Layer 6 of a small transformer language model trained on English Wikipedia (11 layers, counted from 0, width 128).
A neuron's activation on a vector x is SiLU(gate . x) times (in . x), where the dot is the dot product.
The model reads these tokens: "ctor" "al" " position" " at" " the" " University" " of" " British" " Col" "umb" "ia" " ("

The vector x that enters this layer's MLP at each token. A number n stands for (n - 128) times 0.031.
0 "ctor": 121, 158, 119, 77, 130, 122, 96, 133, 112, 163, 122, 116, 145, 108, 94, 149, 149, 166, 101, 138, 116, 103, 133, 91, 108, 131, 117, 149, 145, 123, 109, 114, 157, 85, 137, 153, 96, 125, 114, 153, 88, 61, 120, 135, 179, 121, 103, 92, 155, 125, 113, 139, 76, 73, 141, 136, 102, 128, 159, 161, 86, 105, 111, 126, 125, 147, 140, 132, 101, 147, 153, 108, 153, 112, 93, 93, 134, 177, 119, 118, 98, 112, 146, 126, 158, 114, 134, 109, 126, 96, 129, 166, 136, 112, 170, 80, 109, 153, 151, 111, 133, 111, 149, 162, 154, 157, 75, 119, 103, 144, 148, 112, 144, 54, 110, 89, 60, 141, 165, 139, 76, 142, 73, 139, 136, 126, 173, 142
1 "al": 167, 177, 95, 152, 159, 150, 122, 160, 119, 144, 136, 124, 149, 153, 99, 128, 160, 190, 157, 117, 86, 127, 111, 88, 88, 127, 114, 142, 138, 92, 110, 125, 74, 119, 151, 138, 111, 109, 131, 166, 106, 82, 122, 86, 132, 141, 106, 114, 128, 161, 138, 91, 94, 104, 153, 166, 89, 113, 152, 168, 115, 118, 110, 166, 140, 183, 131, 119, 113, 133, 135, 112, 173, 129, 99, 120, 130, 197, 117, 107, 113, 109, 136, 95, 178, 90, 122, 121, 117, 108, 132, 180, 123, 152, 124, 101, 150, 126, 144, 136, 101, 68, 116, 128, 124, 174, 109, 113, 106, 155, 151, 102, 140, 107, 176, 83, 80, 112, 132, 146, 131, 142, 120, 105, 157, 119, 174, 114
2 " position": 116, 183, 120, 84, 137, 117, 96, 165, 112, 148, 102, 82, 111, 123, 85, 156, 137, 132, 120, 87, 91, 108, 112, 143, 77, 137, 106, 165, 124, 122, 111, 144, 140, 97, 129, 110, 105, 147, 128, 161, 69, 108, 110, 120, 174, 121, 114, 120, 220, 122, 109, 121, 96, 118, 118, 116, 92, 88, 156, 194, 110, 138, 114, 128, 129, 85, 126, 123, 121, 141, 137, 75, 160, 126, 117, 127, 146, 175, 133, 112, 121, 123, 114, 107, 136, 109, 125, 128, 123, 105, 149, 145, 119, 116, 133, 89, 104, 166, 171, 101, 91, 133, 138, 107, 160, 116, 128, 124, 182, 145, 116, 72, 111, 99, 151, 117, 97, 123, 105, 156, 88, 118, 139, 174, 83, 136, 186, 100
3 " at": 123, 144, 203, 135, 158, 133, 107, 125, 91, 160, 114, 165, 104, 140, 121, 174, 157, 91, 162, 114, 132, 72, 106, 139, 135, 111, 151, 172, 177, 142, 154, 127, 130, 115, 86, 132, 130, 82, 125, 131, 124, 185, 138, 105, 107, 115, 120, 95, 79, 150, 125, 104, 129, 157, 117, 123, 106, 108, 114, 150, 80, 126, 141, 138, 142, 149, 119, 150, 141, 116, 152, 128, 149, 98, 148, 107, 111, 174, 135, 93, 65, 50, 110, 124, 144, 122, 158, 138, 129, 101, 93, 127, 136, 110, 107, 87, 143, 104, 146, 97, 95, 101, 114, 116, 172, 131, 121, 81, 185, 146, 104, 85, 154, 146, 76, 142, 138, 108, 114, 150, 106, 61, 133, 172, 138, 92, 156, 126
4 " the": 123, 140, 137, 121, 143, 141, 91, 130, 146, 188, 110, 133, 97, 124, 114, 144, 140, 138, 77, 136, 152, 117, 112, 137, 125, 118, 171, 124, 119, 135, 161, 157, 118, 121, 104, 140, 135, 105, 130, 151, 133, 139, 120, 135, 110, 126, 120, 125, 129, 128, 100, 115, 140, 189, 121, 101, 131, 121, 115, 104, 137, 118, 116, 105, 131, 139, 111, 132, 136, 111, 165, 126, 130, 129, 131, 156, 130, 152, 118, 123, 115, 131, 138, 120, 113, 133, 150, 117, 128, 115, 131, 146, 125, 183, 105, 18, 131, 106, 147, 122, 106, 162, 127, 171, 125, 161, 122, 98, 150, 143, 128, 121, 160, 174, 97, 124, 153, 104, 105, 141, 125, 113, 141, 131, 141, 101, 187, 123
5 " University": 144, 158, 138, 130, 127, 136, 94, 119, 110, 215, 84, 100, 153, 109, 98, 162, 171, 122, 137, 117, 127, 146, 113, 128, 151, 114, 116, 142, 181, 113, 163, 174, 156, 107, 100, 128, 69, 84, 145, 108, 77, 94, 111, 142, 123, 107, 139, 87, 152, 159, 114, 108, 83, 164, 142, 56, 101, 151, 127, 123, 109, 154, 104, 160, 124, 95, 124, 59, 126, 64, 163, 125, 165, 122, 117, 135, 112, 157, 141, 91, 134, 138, 119, 130, 144, 139, 108, 107, 120, 113, 107, 113, 154, 114, 128, 113, 95, 148, 123, 146, 82, 151, 100, 138, 177, 160, 137, 117, 127, 132, 141, 149, 179, 158, 90, 109, 140, 129, 142, 140, 116, 100, 160, 186, 139, 78, 158, 96
6 " of": 146, 128, 131, 157, 190, 152, 117, 115, 94, 152, 137, 122, 138, 134, 112, 183, 159, 127, 113, 177, 147, 139, 132, 142, 111, 121, 115, 161, 132, 147, 153, 131, 153, 77, 133, 105, 109, 132, 119, 147, 116, 170, 128, 114, 115, 115, 124, 135, 139, 130, 167, 74, 122, 155, 95, 79, 124, 106, 134, 123, 88, 129, 138, 136, 123, 118, 110, 139, 125, 103, 156, 122, 128, 121, 129, 175, 120, 148, 115, 90, 97, 112, 110, 69, 187, 144, 142, 108, 139, 137, 211, 118, 134, 175, 132, 66, 127, 104, 169, 154, 111, 101, 119, 147, 132, 162, 117, 135, 132, 145, 142, 106, 176, 123, 109, 122, 146, 112, 90, 136, 149, 95, 152, 198, 150, 64, 103, 86
7 " British": 92, 167, 147, 138, 112, 134, 122, 122, 166, 184, 109, 116, 125, 155, 115, 159, 130, 134, 119, 111, 92, 149, 157, 116, 104, 134, 120, 139, 122, 135, 162, 129, 124, 100, 104, 162, 102, 95, 142, 187, 80, 180, 122, 132, 135, 123, 122, 134, 122, 85, 163, 60, 115, 103, 107, 101, 118, 133, 155, 135, 126, 103, 113, 137, 135, 115, 113, 102, 147, 79, 190, 103, 164, 148, 114, 133, 103, 141, 106, 123, 88, 98, 133, 80, 176, 159, 138, 110, 100, 108, 142, 121, 146, 150, 132, 69, 54, 119, 116, 112, 99, 128, 158, 151, 118, 125, 141, 157, 125, 162, 145, 89, 160, 122, 184, 94, 143, 137, 175, 160, 108, 135, 163, 166, 133, 86, 147, 115
8 " Col": 135, 186, 100, 133, 120, 140, 133, 113, 111, 153, 121, 114, 136, 92, 122, 158, 176, 118, 83, 96, 132, 137, 123, 126, 127, 140, 118, 161, 138, 133, 142, 124, 130, 111, 100, 96, 154, 117, 112, 130, 116, 139, 152, 160, 137, 125, 131, 83, 89, 53, 120, 72, 121, 101, 140, 89, 106, 148, 146, 100, 142, 116, 147, 123, 171, 57, 105, 134, 148, 93, 130, 116, 150, 139, 56, 154, 123, 171, 110, 158, 132, 152, 139, 92, 153, 163, 136, 147, 108, 124, 142, 154, 117, 114, 136, 113, 71, 118, 118, 136, 140, 89, 129, 131, 124, 178, 137, 98, 8, 185, 111, 123, 179, 155, 99, 127, 145, 81, 168, 144, 173, 172, 142, 102, 146, 152, 124, 98
9 "umb": 114, 164, 101, 160, 141, 113, 144, 80, 128, 164, 127, 106, 135, 114, 125, 104, 132, 159, 133, 97, 162, 142, 111, 143, 123, 92, 123, 117, 109, 115, 139, 154, 112, 96, 191, 132, 111, 92, 120, 159, 111, 144, 118, 169, 176, 87, 122, 131, 130, 154, 126, 117, 114, 162, 145, 129, 122, 154, 116, 120, 130, 165, 149, 174, 138, 110, 139, 91, 138, 109, 144, 127, 127, 100, 88, 84, 141, 127, 84, 170, 121, 143, 120, 122, 111, 148, 122, 116, 136, 133, 202, 43, 158, 224, 75, 118, 136, 163, 143, 114, 159, 111, 112, 118, 88, 155, 113, 103, 85, 170, 134, 108, 147, 198, 161, 120, 32, 113, 149, 138, 153, 115, 158, 144, 109, 113, 126, 130
10 "ia": 141, 128, 101, 194, 157, 81, 98, 112, 143, 130, 115, 117, 144, 136, 77, 112, 121, 157, 131, 136, 150, 164, 167, 116, 114, 129, 99, 136, 114, 103, 155, 153, 114, 114, 108, 125, 76, 109, 139, 162, 112, 135, 115, 158, 159, 131, 102, 135, 116, 135, 180, 111, 69, 130, 151, 92, 94, 144, 100, 113, 93, 147, 132, 130, 120, 84, 138, 116, 137, 114, 145, 116, 139, 141, 146, 115, 103, 108, 116, 125, 53, 110, 127, 98, 171, 152, 96, 89, 169, 87, 170, 149, 154, 122, 107, 74, 65, 161, 105, 116, 168, 117, 115, 112, 147, 141, 148, 85, 140, 142, 151, 107, 118, 162, 122, 90, 120, 138, 149, 125, 127, 103, 124, 138, 129, 165, 131, 168
11 " (": 136, 108, 120, 129, 162, 128, 116, 134, 148, 123, 146, 112, 80, 66, 124, 165, 128, 179, 127, 127, 120, 148, 106, 119, 117, 127, 144, 175, 117, 133, 182, 98, 131, 124, 119, 91, 130, 110, 97, 134, 122, 127, 131, 130, 135, 166, 114, 102, 143, 85, 145, 109, 125, 157, 88, 110, 136, 109, 127, 152, 156, 214, 98, 106, 160, 111, 136, 108, 114, 115, 189, 83, 115, 118, 123, 133, 115, 184, 122, 136, 88, 90, 127, 152, 91, 154, 162, 47, 94, 95, 101, 152, 125, 117, 124, 108, 84, 129, 138, 144, 111, 125, 144, 132, 142, 156, 130, 131, 101, 127, 115, 96, 162, 166, 145, 141, 98, 91, 117, 152, 138, 99, 120, 124, 149, 110, 153, 128

Each question shows the input weights of one neuron of the MLP. A number n stands for (n - 128) times 0.0047.

n36 gate: 91, 71, 109, 177, 145, 112, 191, 122, 75, 71, 169, 136, 141, 123, 127, 129, 148, 113, 87, 139, 153, 135, 133, 130, 101, 122, 114, 107, 85, 144, 98, 126, 89, 122, 93, 112, 118, 167, 68, 151, 120, 144, 156, 103, 82, 114, 166, 162, 110, 111, 117, 117, 119, 117, 94, 87, 93, 96, 122, 162, 140, 136, 109, 82, 144, 79, 119, 133, 129, 141, 118, 119, 139, 112, 155, 111, 128, 130, 159, 113, 141, 124, 134, 69, 134, 122, 141, 110, 117, 102, 100, 114, 90, 113, 112, 154, 170, 104, 136, 83, 186, 82, 123, 173, 139, 125, 160, 110, 149, 145, 130, 142, 106, 90, 115, 128, 139, 151, 111, 103, 130, 86, 139, 145, 93, 135, 120, 124
n36 in: 118, 160, 126, 91, 145, 139, 105, 116, 158, 101, 111, 109, 101, 129, 103, 181, 90, 148, 124, 110, 118, 150, 114, 110, 128, 114, 136, 74, 125, 97, 134, 147, 131, 130, 98, 103, 118, 160, 118, 172, 129, 95, 143, 162, 169, 120, 59, 105, 113, 129, 129, 149, 136, 111, 113, 155, 115, 133, 89, 111, 146, 148, 181, 130, 167, 79, 102, 98, 139, 89, 115, 124, 126, 127, 142, 143, 89, 104, 141, 137, 152, 134, 163, 146, 111, 114, 110, 127, 165, 128, 113, 178, 112, 144, 144, 100, 115, 145, 177, 158, 34, 122, 147, 140, 128, 205, 131, 137, 139, 152, 158, 134, 104, 122, 128, 145, 145, 98, 163, 119, 135, 124, 98, 173, 167, 104, 143, 126
On which three tokens does it fire most, strongest first? 6 " of", 10 "ia", 9 "umb"

n58 gate: 112, 134, 121, 191, 158, 143, 150, 161, 94, 130, 100, 156, 122, 120, 80, 153, 136, 111, 110, 107, 130, 114, 128, 96, 133, 117, 134, 81, 115, 120, 98, 135, 98, 143, 136, 177, 167, 96, 77, 93, 114, 84, 136, 143, 137, 78, 154, 154, 93, 142, 176, 131, 129, 95, 61, 104, 159, 131, 137, 126, 153, 97, 149, 135, 107, 109, 88, 91, 154, 151, 97, 150, 124, 104, 159, 124, 89, 106, 145, 138, 169, 126, 139, 139, 128, 130, 143, 79, 150, 135, 122, 163, 110, 139, 120, 173, 122, 105, 142, 155, 104, 136, 137, 146, 134, 139, 90, 119, 135, 130, 117, 177, 64, 43, 120, 148, 170, 93, 120, 159, 137, 153, 89, 59, 117, 158, 124, 130
n58 in: 139, 135, 106, 130, 194, 140, 148, 106, 129, 100, 190, 114, 106, 169, 129, 153, 130, 133, 135, 103, 102, 139, 99, 132, 100, 90, 158, 165, 118, 108, 104, 129, 112, 174, 116, 145, 125, 144, 113, 146, 141, 146, 129, 138, 124, 130, 104, 145, 107, 146, 168, 140, 194, 169, 113, 142, 138, 112, 86, 86, 70, 106, 124, 99, 133, 122, 91, 128, 128, 69, 132, 167, 115, 152, 122, 120, 108, 134, 140, 140, 151, 88, 151, 120, 159, 128, 132, 115, 109, 110, 110, 171, 164, 101, 142, 125, 162, 121, 152, 137, 126, 140, 147, 107, 100, 166, 145, 131, 88, 150, 161, 121, 177, 164, 103, 148, 142, 114, 157, 102, 123, 101, 125, 153, 93, 113, 102, 161
Its two highest activations, in order, are on tokens 2 " position", 0 "ctor"

n90 gate: 158, 83, 138, 130, 136, 137, 168, 144, 100, 140, 134, 148, 157, 79, 128, 68, 137, 106, 73, 139, 153, 108, 151, 107, 163, 172, 125, 145, 127, 160, 94, 135, 114, 129, 94, 162, 102, 142, 106, 131, 156, 149, 159, 140, 142, 72, 138, 119, 151, 99, 95, 134, 144, 116, 116, 151, 132, 126, 121, 125, 172, 156, 110, 131, 127, 120, 134, 161, 150, 191, 139, 178, 121, 144, 113, 108, 107, 109, 131, 136, 147, 106, 136, 100, 101, 83, 134, 135, 162, 132, 78, 191, 102, 118, 106, 148, 119, 134, 118, 126, 152, 172, 92, 107, 98, 148, 106, 120, 137, 182, 90, 119, 112, 117, 127, 176, 140, 113, 88, 133, 159, 99, 146, 46, 79, 168, 96, 113
n90 in: 160, 143, 141, 126, 143, 101, 93, 80, 133, 150, 179, 83, 133, 92, 150, 142, 115, 144, 101, 156, 124, 135, 128, 104, 125, 154, 180, 132, 113, 157, 118, 137, 139, 118, 125, 106, 92, 136, 134, 98, 109, 96, 140, 141, 118, 110, 141, 158, 144, 124, 148, 161, 114, 158, 132, 128, 101, 158, 187, 114, 96, 151, 149, 127, 167, 105, 131, 166, 113, 165, 116, 142, 140, 117, 157, 182, 141, 127, 129, 187, 94, 136, 172, 110, 119, 147, 145, 133, 116, 159, 128, 87, 109, 151, 140, 133, 188, 173, 157, 117, 134, 140, 97, 125, 109, 171, 89, 143, 114, 103, 120, 148, 135, 105, 116, 120, 216, 102, 154, 120, 96, 133, 113, 130, 133, 126, 105, 159
On which three tokens does it fire most, strongest first? 3 " at", 1 "al", 2 " position"

n69 gate: 125, 144, 206, 69, 131, 145, 144, 107, 144, 160, 145, 119, 146, 118, 147, 151, 95, 130, 141, 123, 137, 96, 141, 159, 101, 127, 129, 107, 78, 96, 114, 174, 139, 138, 105, 109, 159, 138, 162, 135, 88, 124, 97, 99, 140, 124, 129, 141, 136, 117, 121, 123, 128, 123, 107, 126, 116, 150, 145, 116, 145, 127, 146, 141, 106, 122, 154, 151, 117, 124, 90, 75, 117, 139, 124, 103, 99, 107, 163, 167, 144, 111, 102, 87, 161, 114, 138, 103, 115, 112, 127, 109, 140, 107, 153, 133, 193, 147, 131, 105, 166, 117, 140, 124, 105, 176, 127, 122, 155, 138, 154, 99, 57, 105, 106, 134, 102, 111, 153, 158, 133, 184, 93, 103, 118, 142, 141, 110
n69 in: 115, 138, 99, 145, 116, 160, 139, 143, 136, 152, 123, 82, 95, 111, 104, 110, 176, 134, 117, 122, 106, 131, 164, 127, 100, 93, 115, 100, 128, 196, 128, 146, 114, 146, 139, 136, 120, 127, 111, 107, 123, 124, 98, 78, 114, 148, 105, 118, 90, 191, 131, 133, 154, 113, 101, 116, 124, 149, 100, 133, 103, 117, 122, 91, 122, 117, 119, 129, 131, 136, 144, 172, 65, 170, 85, 83, 162, 152, 77, 88, 131, 144, 143, 146, 140, 152, 105, 135, 77, 121, 110, 126, 132, 147, 154, 118, 125, 154, 111, 134, 147, 114, 185, 165, 136, 126, 124, 130, 114, 181, 129, 114, 152, 138, 121, 119, 124, 137, 116, 159, 98, 97, 95, 123, 113, 136, 122, 201
On which token does it fire most? 0 "ctor"

n115 gate: 107, 179, 133, 139, 108, 106, 93, 163, 181, 106, 92, 80, 131, 152, 94, 140, 108, 122, 142, 188, 149, 159, 130, 133, 124, 115, 148, 134, 101, 126, 128, 116, 146, 117, 152, 139, 133, 127, 130, 89, 155, 90, 117, 113, 98, 115, 156, 133, 133, 114, 164, 123, 138, 137, 110, 167, 147, 114, 154, 149, 161, 93, 157, 145, 140, 128, 105, 135, 170, 137, 132, 121, 161, 158, 122, 158, 118, 100, 120, 128, 115, 119, 154, 164, 125, 83, 143, 134, 121, 75, 190, 168, 127, 164, 128, 148, 145, 103, 144, 145, 192, 139, 66, 131, 150, 156, 104, 112, 144, 129, 134, 126, 136, 157, 130, 105, 83, 171, 146, 170, 160, 143, 109, 114, 128, 152, 93, 139
n115 in: 133, 138, 109, 143, 133, 143, 114, 128, 133, 98, 128, 139, 122, 134, 124, 195, 93, 123, 138, 129, 119, 123, 150, 124, 151, 127, 129, 157, 94, 160, 136, 143, 146, 93, 157, 133, 117, 91, 124, 83, 122, 145, 167, 176, 101, 135, 130, 139, 153, 93, 118, 116, 60, 169, 93, 158, 113, 100, 150, 116, 63, 132, 126, 169, 120, 139, 110, 113, 110, 162, 97, 136, 147, 122, 123, 162, 115, 124, 132, 127, 110, 135, 130, 124, 123, 139, 105, 91, 103, 111, 104, 154, 122, 84, 152, 100, 120, 69, 149, 151, 110, 152, 146, 140, 165, 126, 107, 120, 137, 173, 172, 154, 116, 163, 129, 133, 130, 130, 122, 110, 153, 114, 107, 148, 114, 139, 158, 139
On which token does it fire most? 10 "ia"

n216 gate: 124, 154, 109, 160, 162, 164, 136, 133, 125, 137, 130, 154, 106, 136, 110, 82, 100, 115, 112, 117, 140, 131, 92, 108, 130, 135, 117, 90, 77, 73, 79, 114, 151, 159, 137, 110, 124, 165, 91, 97, 140, 117, 136, 140, 72, 75, 173, 129, 150, 121, 91, 170, 164, 123, 148, 143, 142, 112, 99, 95, 150, 70, 127, 150, 131, 160, 155, 54, 187, 134, 104, 112, 158, 116, 118, 114, 108, 74, 142, 118, 152, 125, 170, 126, 63, 138, 160, 161, 146, 131, 111, 151, 89, 134, 123, 158, 131, 125, 153, 104, 137, 105, 125, 157, 68, 133, 104, 118, 158, 142, 146, 168, 119, 98, 124, 173, 126, 134, 142, 134, 190, 123, 83, 107, 87, 169, 96, 47
n216 in: 110, 135, 114, 130, 110, 142, 112, 124, 151, 106, 180, 115, 133, 156, 153, 148, 128, 105, 140, 141, 164, 148, 117, 159, 203, 138, 137, 159, 155, 99, 138, 145, 86, 135, 169, 137, 148, 95, 147, 118, 114, 129, 123, 119, 132, 125, 127, 132, 141, 115, 135, 116, 107, 88, 137, 155, 120, 155, 126, 170, 145, 136, 133, 100, 153, 192, 81, 164, 64, 103, 144, 98, 130, 147, 101, 185, 126, 143, 110, 137, 145, 130, 68, 102, 141, 138, 101, 123, 119, 112, 151, 125, 169, 111, 140, 135, 174, 162, 162, 156, 164, 151, 62, 134, 159, 124, 157, 116, 116, 159, 122, 133, 98, 123, 155, 133, 99, 109, 98, 120, 101, 139, 135, 126, 167, 148, 101, 161
On which token does it fire most, and how strongly? 4 " the", at about 0.28

n68 gate: 121, 118, 126, 161, 102, 129, 122, 143, 185, 122, 116, 132, 130, 116, 117, 175, 133, 147, 104, 109, 121, 121, 152, 139, 137, 155, 127, 110, 176, 86, 132, 126, 116, 141, 138, 154, 156, 107, 95, 159, 115, 83, 120, 114, 120, 135, 95, 97, 194, 166, 91, 160, 164, 93, 107, 166, 182, 95, 133, 141, 145, 125, 121, 110, 94, 109, 130, 162, 108, 146, 98, 104, 129, 127, 146, 117, 145, 134, 123, 120, 150, 123, 96, 117, 155, 121, 110, 104, 119, 114, 93, 145, 101, 93, 124, 131, 154, 127, 126, 116, 74, 156, 160, 129, 142, 135, 149, 139, 172, 135, 118, 86, 95, 138, 136, 95, 104, 145, 106, 115, 179, 94, 83, 180, 111, 102, 123, 156
n68 in: 145, 140, 145, 124, 122, 134, 126, 125, 147, 90, 113, 154, 107, 130, 159, 146, 125, 95, 111, 145, 131, 95, 123, 117, 168, 114, 176, 155, 100, 99, 136, 111, 124, 127, 86, 116, 159, 126, 111, 103, 125, 118, 142, 141, 119, 127, 102, 153, 146, 67, 149, 133, 161, 171, 93, 96, 134, 124, 105, 156, 106, 152, 114, 113, 161, 159, 138, 135, 89, 136, 160, 136, 97, 108, 155, 118, 143, 124, 113, 135, 131, 146, 123, 185, 128, 131, 109, 116, 102, 106, 61, 173, 149, 155, 149, 110, 121, 120, 123, 140, 154, 113, 123, 159, 112, 115, 99, 88, 140, 143, 154, 116, 129, 146, 98, 137, 163, 113, 88, 140, 151, 125, 110, 131, 111, 162, 122, 151
On which token does it fire most? 11 " ("

n300 gate: 118, 102, 167, 97, 142, 153, 95, 137, 153, 161, 174, 113, 128, 102, 126, 86, 183, 128, 126, 151, 163, 153, 132, 112, 123, 140, 124, 90, 126, 176, 102, 124, 181, 112, 100, 107, 91, 158, 125, 106, 121, 129, 132, 104, 111, 115, 129, 133, 146, 149, 162, 115, 140, 121, 102, 139, 123, 100, 95, 100, 138, 116, 120, 85, 135, 89, 139, 91, 125, 108, 151, 103, 127, 188, 102, 105, 113, 175, 126, 156, 95, 116, 122, 132, 95, 133, 153, 139, 143, 160, 165, 149, 128, 136, 102, 155, 129, 148, 117, 146, 128, 123, 89, 135, 126, 120, 122, 145, 112, 169, 130, 121, 147, 105, 132, 147, 172, 144, 155, 124, 126, 137, 117, 165, 168, 72, 124, 165
n300 in: 126, 152, 120, 110, 127, 136, 115, 158, 98, 178, 155, 42, 124, 158, 105, 129, 173, 91, 101, 149, 146, 115, 128, 111, 77, 119, 124, 116, 114, 144, 171, 133, 133, 132, 125, 151, 129, 144, 113, 161, 140, 133, 85, 119, 95, 93, 83, 140, 137, 172, 144, 133, 154, 138, 125, 122, 105, 143, 152, 76, 138, 128, 154, 139, 166, 150, 138, 145, 130, 125, 74, 120, 169, 124, 119, 102, 90, 103, 100, 111, 128, 162, 154, 107, 136, 141, 176, 97, 139, 163, 152, 122, 116, 154, 107, 156, 120, 158, 120, 178, 117, 118, 132, 105, 74, 100, 152, 149, 133, 122, 50, 95, 115, 100, 135, 147, 109, 141, 95, 143, 129, 121, 110, 112, 144, 94, 126, 133
On which token does it fire most? 6 " of"

n242 gate: 120, 105, 159, 77, 139, 160, 163, 108, 122, 138, 137, 156, 165, 194, 179, 123, 149, 144, 115, 124, 125, 135, 129, 140, 113, 144, 131, 102, 145, 160, 129, 104, 166, 186, 102, 160, 146, 209, 139, 107, 128, 114, 151, 104, 144, 119, 98, 117, 130, 140, 116, 144, 137, 89, 119, 119, 113, 144, 101, 158, 203, 99, 111, 134, 124, 91, 122, 134, 168, 124, 58, 158, 99, 163, 118, 113, 77, 118, 189, 158, 143, 105, 83, 150, 81, 106, 146, 156, 122, 99, 158, 110, 90, 86, 149, 189, 152, 168, 132, 161, 107, 180, 112, 109, 116, 81, 154, 103, 121, 111, 113, 75, 167, 104, 132, 208, 148, 120, 95, 107, 217, 82, 141, 141, 177, 109, 124, 128
n242 in: 121, 152, 123, 93, 156, 157, 74, 147, 92, 158, 110, 123, 163, 156, 129, 126, 155, 76, 138, 102, 103, 152, 142, 106, 71, 127, 119, 88, 76, 162, 166, 124, 188, 118, 151, 106, 199, 151, 104, 91, 140, 151, 158, 171, 104, 113, 121, 91, 126, 135, 165, 126, 136, 140, 135, 128, 163, 103, 165, 143, 158, 121, 105, 130, 102, 150, 95, 98, 136, 127, 147, 131, 111, 175, 190, 130, 136, 119, 111, 162, 135, 161, 125, 138, 95, 105, 112, 163, 121, 99, 128, 128, 131, 105, 111, 131, 143, 161, 109, 147, 149, 145, 184, 125, 153, 77, 132, 77, 140, 183, 171, 176, 180, 152, 158, 131, 110, 153, 114, 99, 109, 99, 120, 94, 130, 117, 158, 132
On which token does it fire most? 6 " of"

n66 gate: 100, 150, 102, 132, 130, 133, 142, 136, 158, 100, 111, 130, 99, 169, 156, 109, 91, 164, 123, 142, 136, 171, 152, 99, 153, 159, 174, 133, 125, 147, 122, 93, 141, 104, 87, 161, 136, 147, 149, 111, 125, 62, 50, 129, 130, 112, 180, 104, 130, 131, 74, 103, 126, 139, 99, 115, 196, 130, 136, 105, 177, 130, 90, 118, 158, 80, 116, 84, 112, 114, 110, 95, 157, 196, 161, 112, 137, 77, 156, 110, 169, 103, 119, 143, 128, 145, 131, 185, 144, 135, 122, 131, 144, 142, 143, 143, 113, 83, 126, 130, 142, 140, 146, 120, 85, 123, 145, 100, 155, 139, 136, 91, 121, 53, 127, 148, 148, 110, 156, 124, 185, 94, 141, 137, 98, 136, 122, 106
n66 in: 134, 129, 130, 137, 120, 111, 91, 145, 133, 101, 109, 115, 147, 117, 132, 166, 103, 161, 92, 141, 116, 134, 168, 179, 92, 135, 142, 145, 143, 190, 159, 133, 129, 118, 120, 98, 145, 97, 94, 127, 141, 102, 137, 117, 165, 123, 144, 156, 123, 165, 109, 173, 135, 89, 112, 141, 135, 125, 169, 148, 124, 106, 77, 117, 147, 178, 72, 96, 123, 89, 117, 116, 177, 118, 150, 114, 135, 127, 120, 120, 140, 158, 153, 173, 125, 170, 118, 167, 129, 121, 149, 113, 118, 127, 92, 135, 138, 96, 100, 168, 127, 120, 138, 156, 119, 128, 121, 101, 84, 108, 155, 93, 144, 153, 154, 129, 127, 160, 149, 179, 124, 124, 155, 154, 118, 122, 151, 140
Its two highest activations, in order, are on tokens 7 " British", 10 "ia"

n211 gate: 122, 116, 196, 155, 111, 150, 70, 101, 168, 159, 107, 129, 142, 100, 133, 167, 141, 97, 136, 135, 109, 145, 94, 109, 83, 151, 127, 147, 111, 143, 116, 124, 139, 101, 152, 108, 138, 151, 91, 121, 104, 93, 112, 109, 100, 133, 110, 106, 142, 97, 135, 130, 109, 130, 123, 127, 170, 160, 130, 114, 133, 146, 116, 103, 169, 139, 167, 114, 92, 92, 142, 50, 110, 144, 141, 149, 123, 134, 194, 124, 162, 118, 76, 137, 117, 95, 97, 136, 167, 135, 135, 131, 135, 149, 161, 129, 152, 118, 116, 98, 127, 163, 101, 138, 171, 134, 129, 147, 156, 107, 117, 119, 129, 123, 109, 141, 135, 85, 135, 101, 160, 129, 124, 130, 129, 137, 157, 103
n211 in: 136, 101, 85, 110, 133, 108, 154, 118, 134, 121, 153, 154, 76, 173, 130, 126, 117, 122, 143, 157, 131, 129, 128, 117, 125, 130, 124, 96, 140, 156, 118, 169, 185, 103, 111, 123, 130, 98, 100, 124, 143, 145, 125, 105, 106, 111, 140, 122, 157, 132, 89, 133, 133, 180, 106, 165, 100, 103, 142, 141, 168, 130, 167, 139, 119, 132, 128, 142, 143, 115, 169, 167, 148, 169, 85, 153, 132, 158, 134, 132, 85, 151, 129, 164, 186, 149, 107, 114, 103, 139, 86, 153, 106, 116, 104, 130, 105, 95, 131, 148, 106, 122, 103, 135, 107, 132, 119, 109, 167, 113, 126, 141, 102, 148, 118, 122, 133, 139, 110, 110, 150, 140, 152, 125, 111, 153, 160, 122
Its two highest activations, in order, are on tokens 4 " the", 11 " ("

n301 gate: 93, 143, 176, 92, 130, 135, 117, 182, 127, 130, 108, 100, 113, 172, 153, 116, 106, 123, 137, 166, 106, 144, 104, 84, 146, 75, 136, 107, 129, 127, 99, 129, 110, 89, 116, 161, 111, 162, 138, 176, 138, 130, 154, 181, 124, 106, 111, 108, 136, 150, 115, 143, 154, 109, 128, 163, 132, 116, 122, 130, 110, 163, 132, 97, 109, 97, 124, 98, 135, 160, 146, 146, 108, 117, 87, 117, 78, 134, 132, 181, 137, 93, 148, 134, 129, 110, 134, 129, 121, 139, 150, 155, 140, 86, 133, 163, 185, 94, 121, 127, 108, 130, 130, 126, 156, 124, 114, 81, 144, 133, 110, 107, 136, 148, 91, 132, 139, 124, 153, 92, 148, 110, 119, 63, 182, 100, 148, 118
n301 in: 141, 128, 137, 99, 131, 142, 132, 109, 134, 166, 127, 127, 114, 153, 139, 142, 132, 131, 170, 175, 153, 117, 124, 140, 85, 136, 88, 100, 97, 117, 127, 135, 155, 108, 130, 133, 129, 138, 105, 100, 156, 131, 150, 118, 101, 99, 189, 128, 83, 124, 111, 142, 174, 144, 133, 114, 149, 152, 140, 138, 107, 102, 145, 108, 163, 145, 162, 100, 128, 103, 135, 140, 130, 112, 117, 107, 100, 91, 131, 122, 157, 120, 159, 106, 107, 137, 101, 130, 92, 136, 147, 132, 121, 129, 165, 140, 104, 101, 120, 85, 159, 106, 120, 101, 149, 112, 123, 131, 153, 134, 102, 115, 116, 134, 164, 157, 74, 140, 86, 150, 132, 126, 172, 176, 110, 79, 102, 136
On which token does it fire most? 3 " at"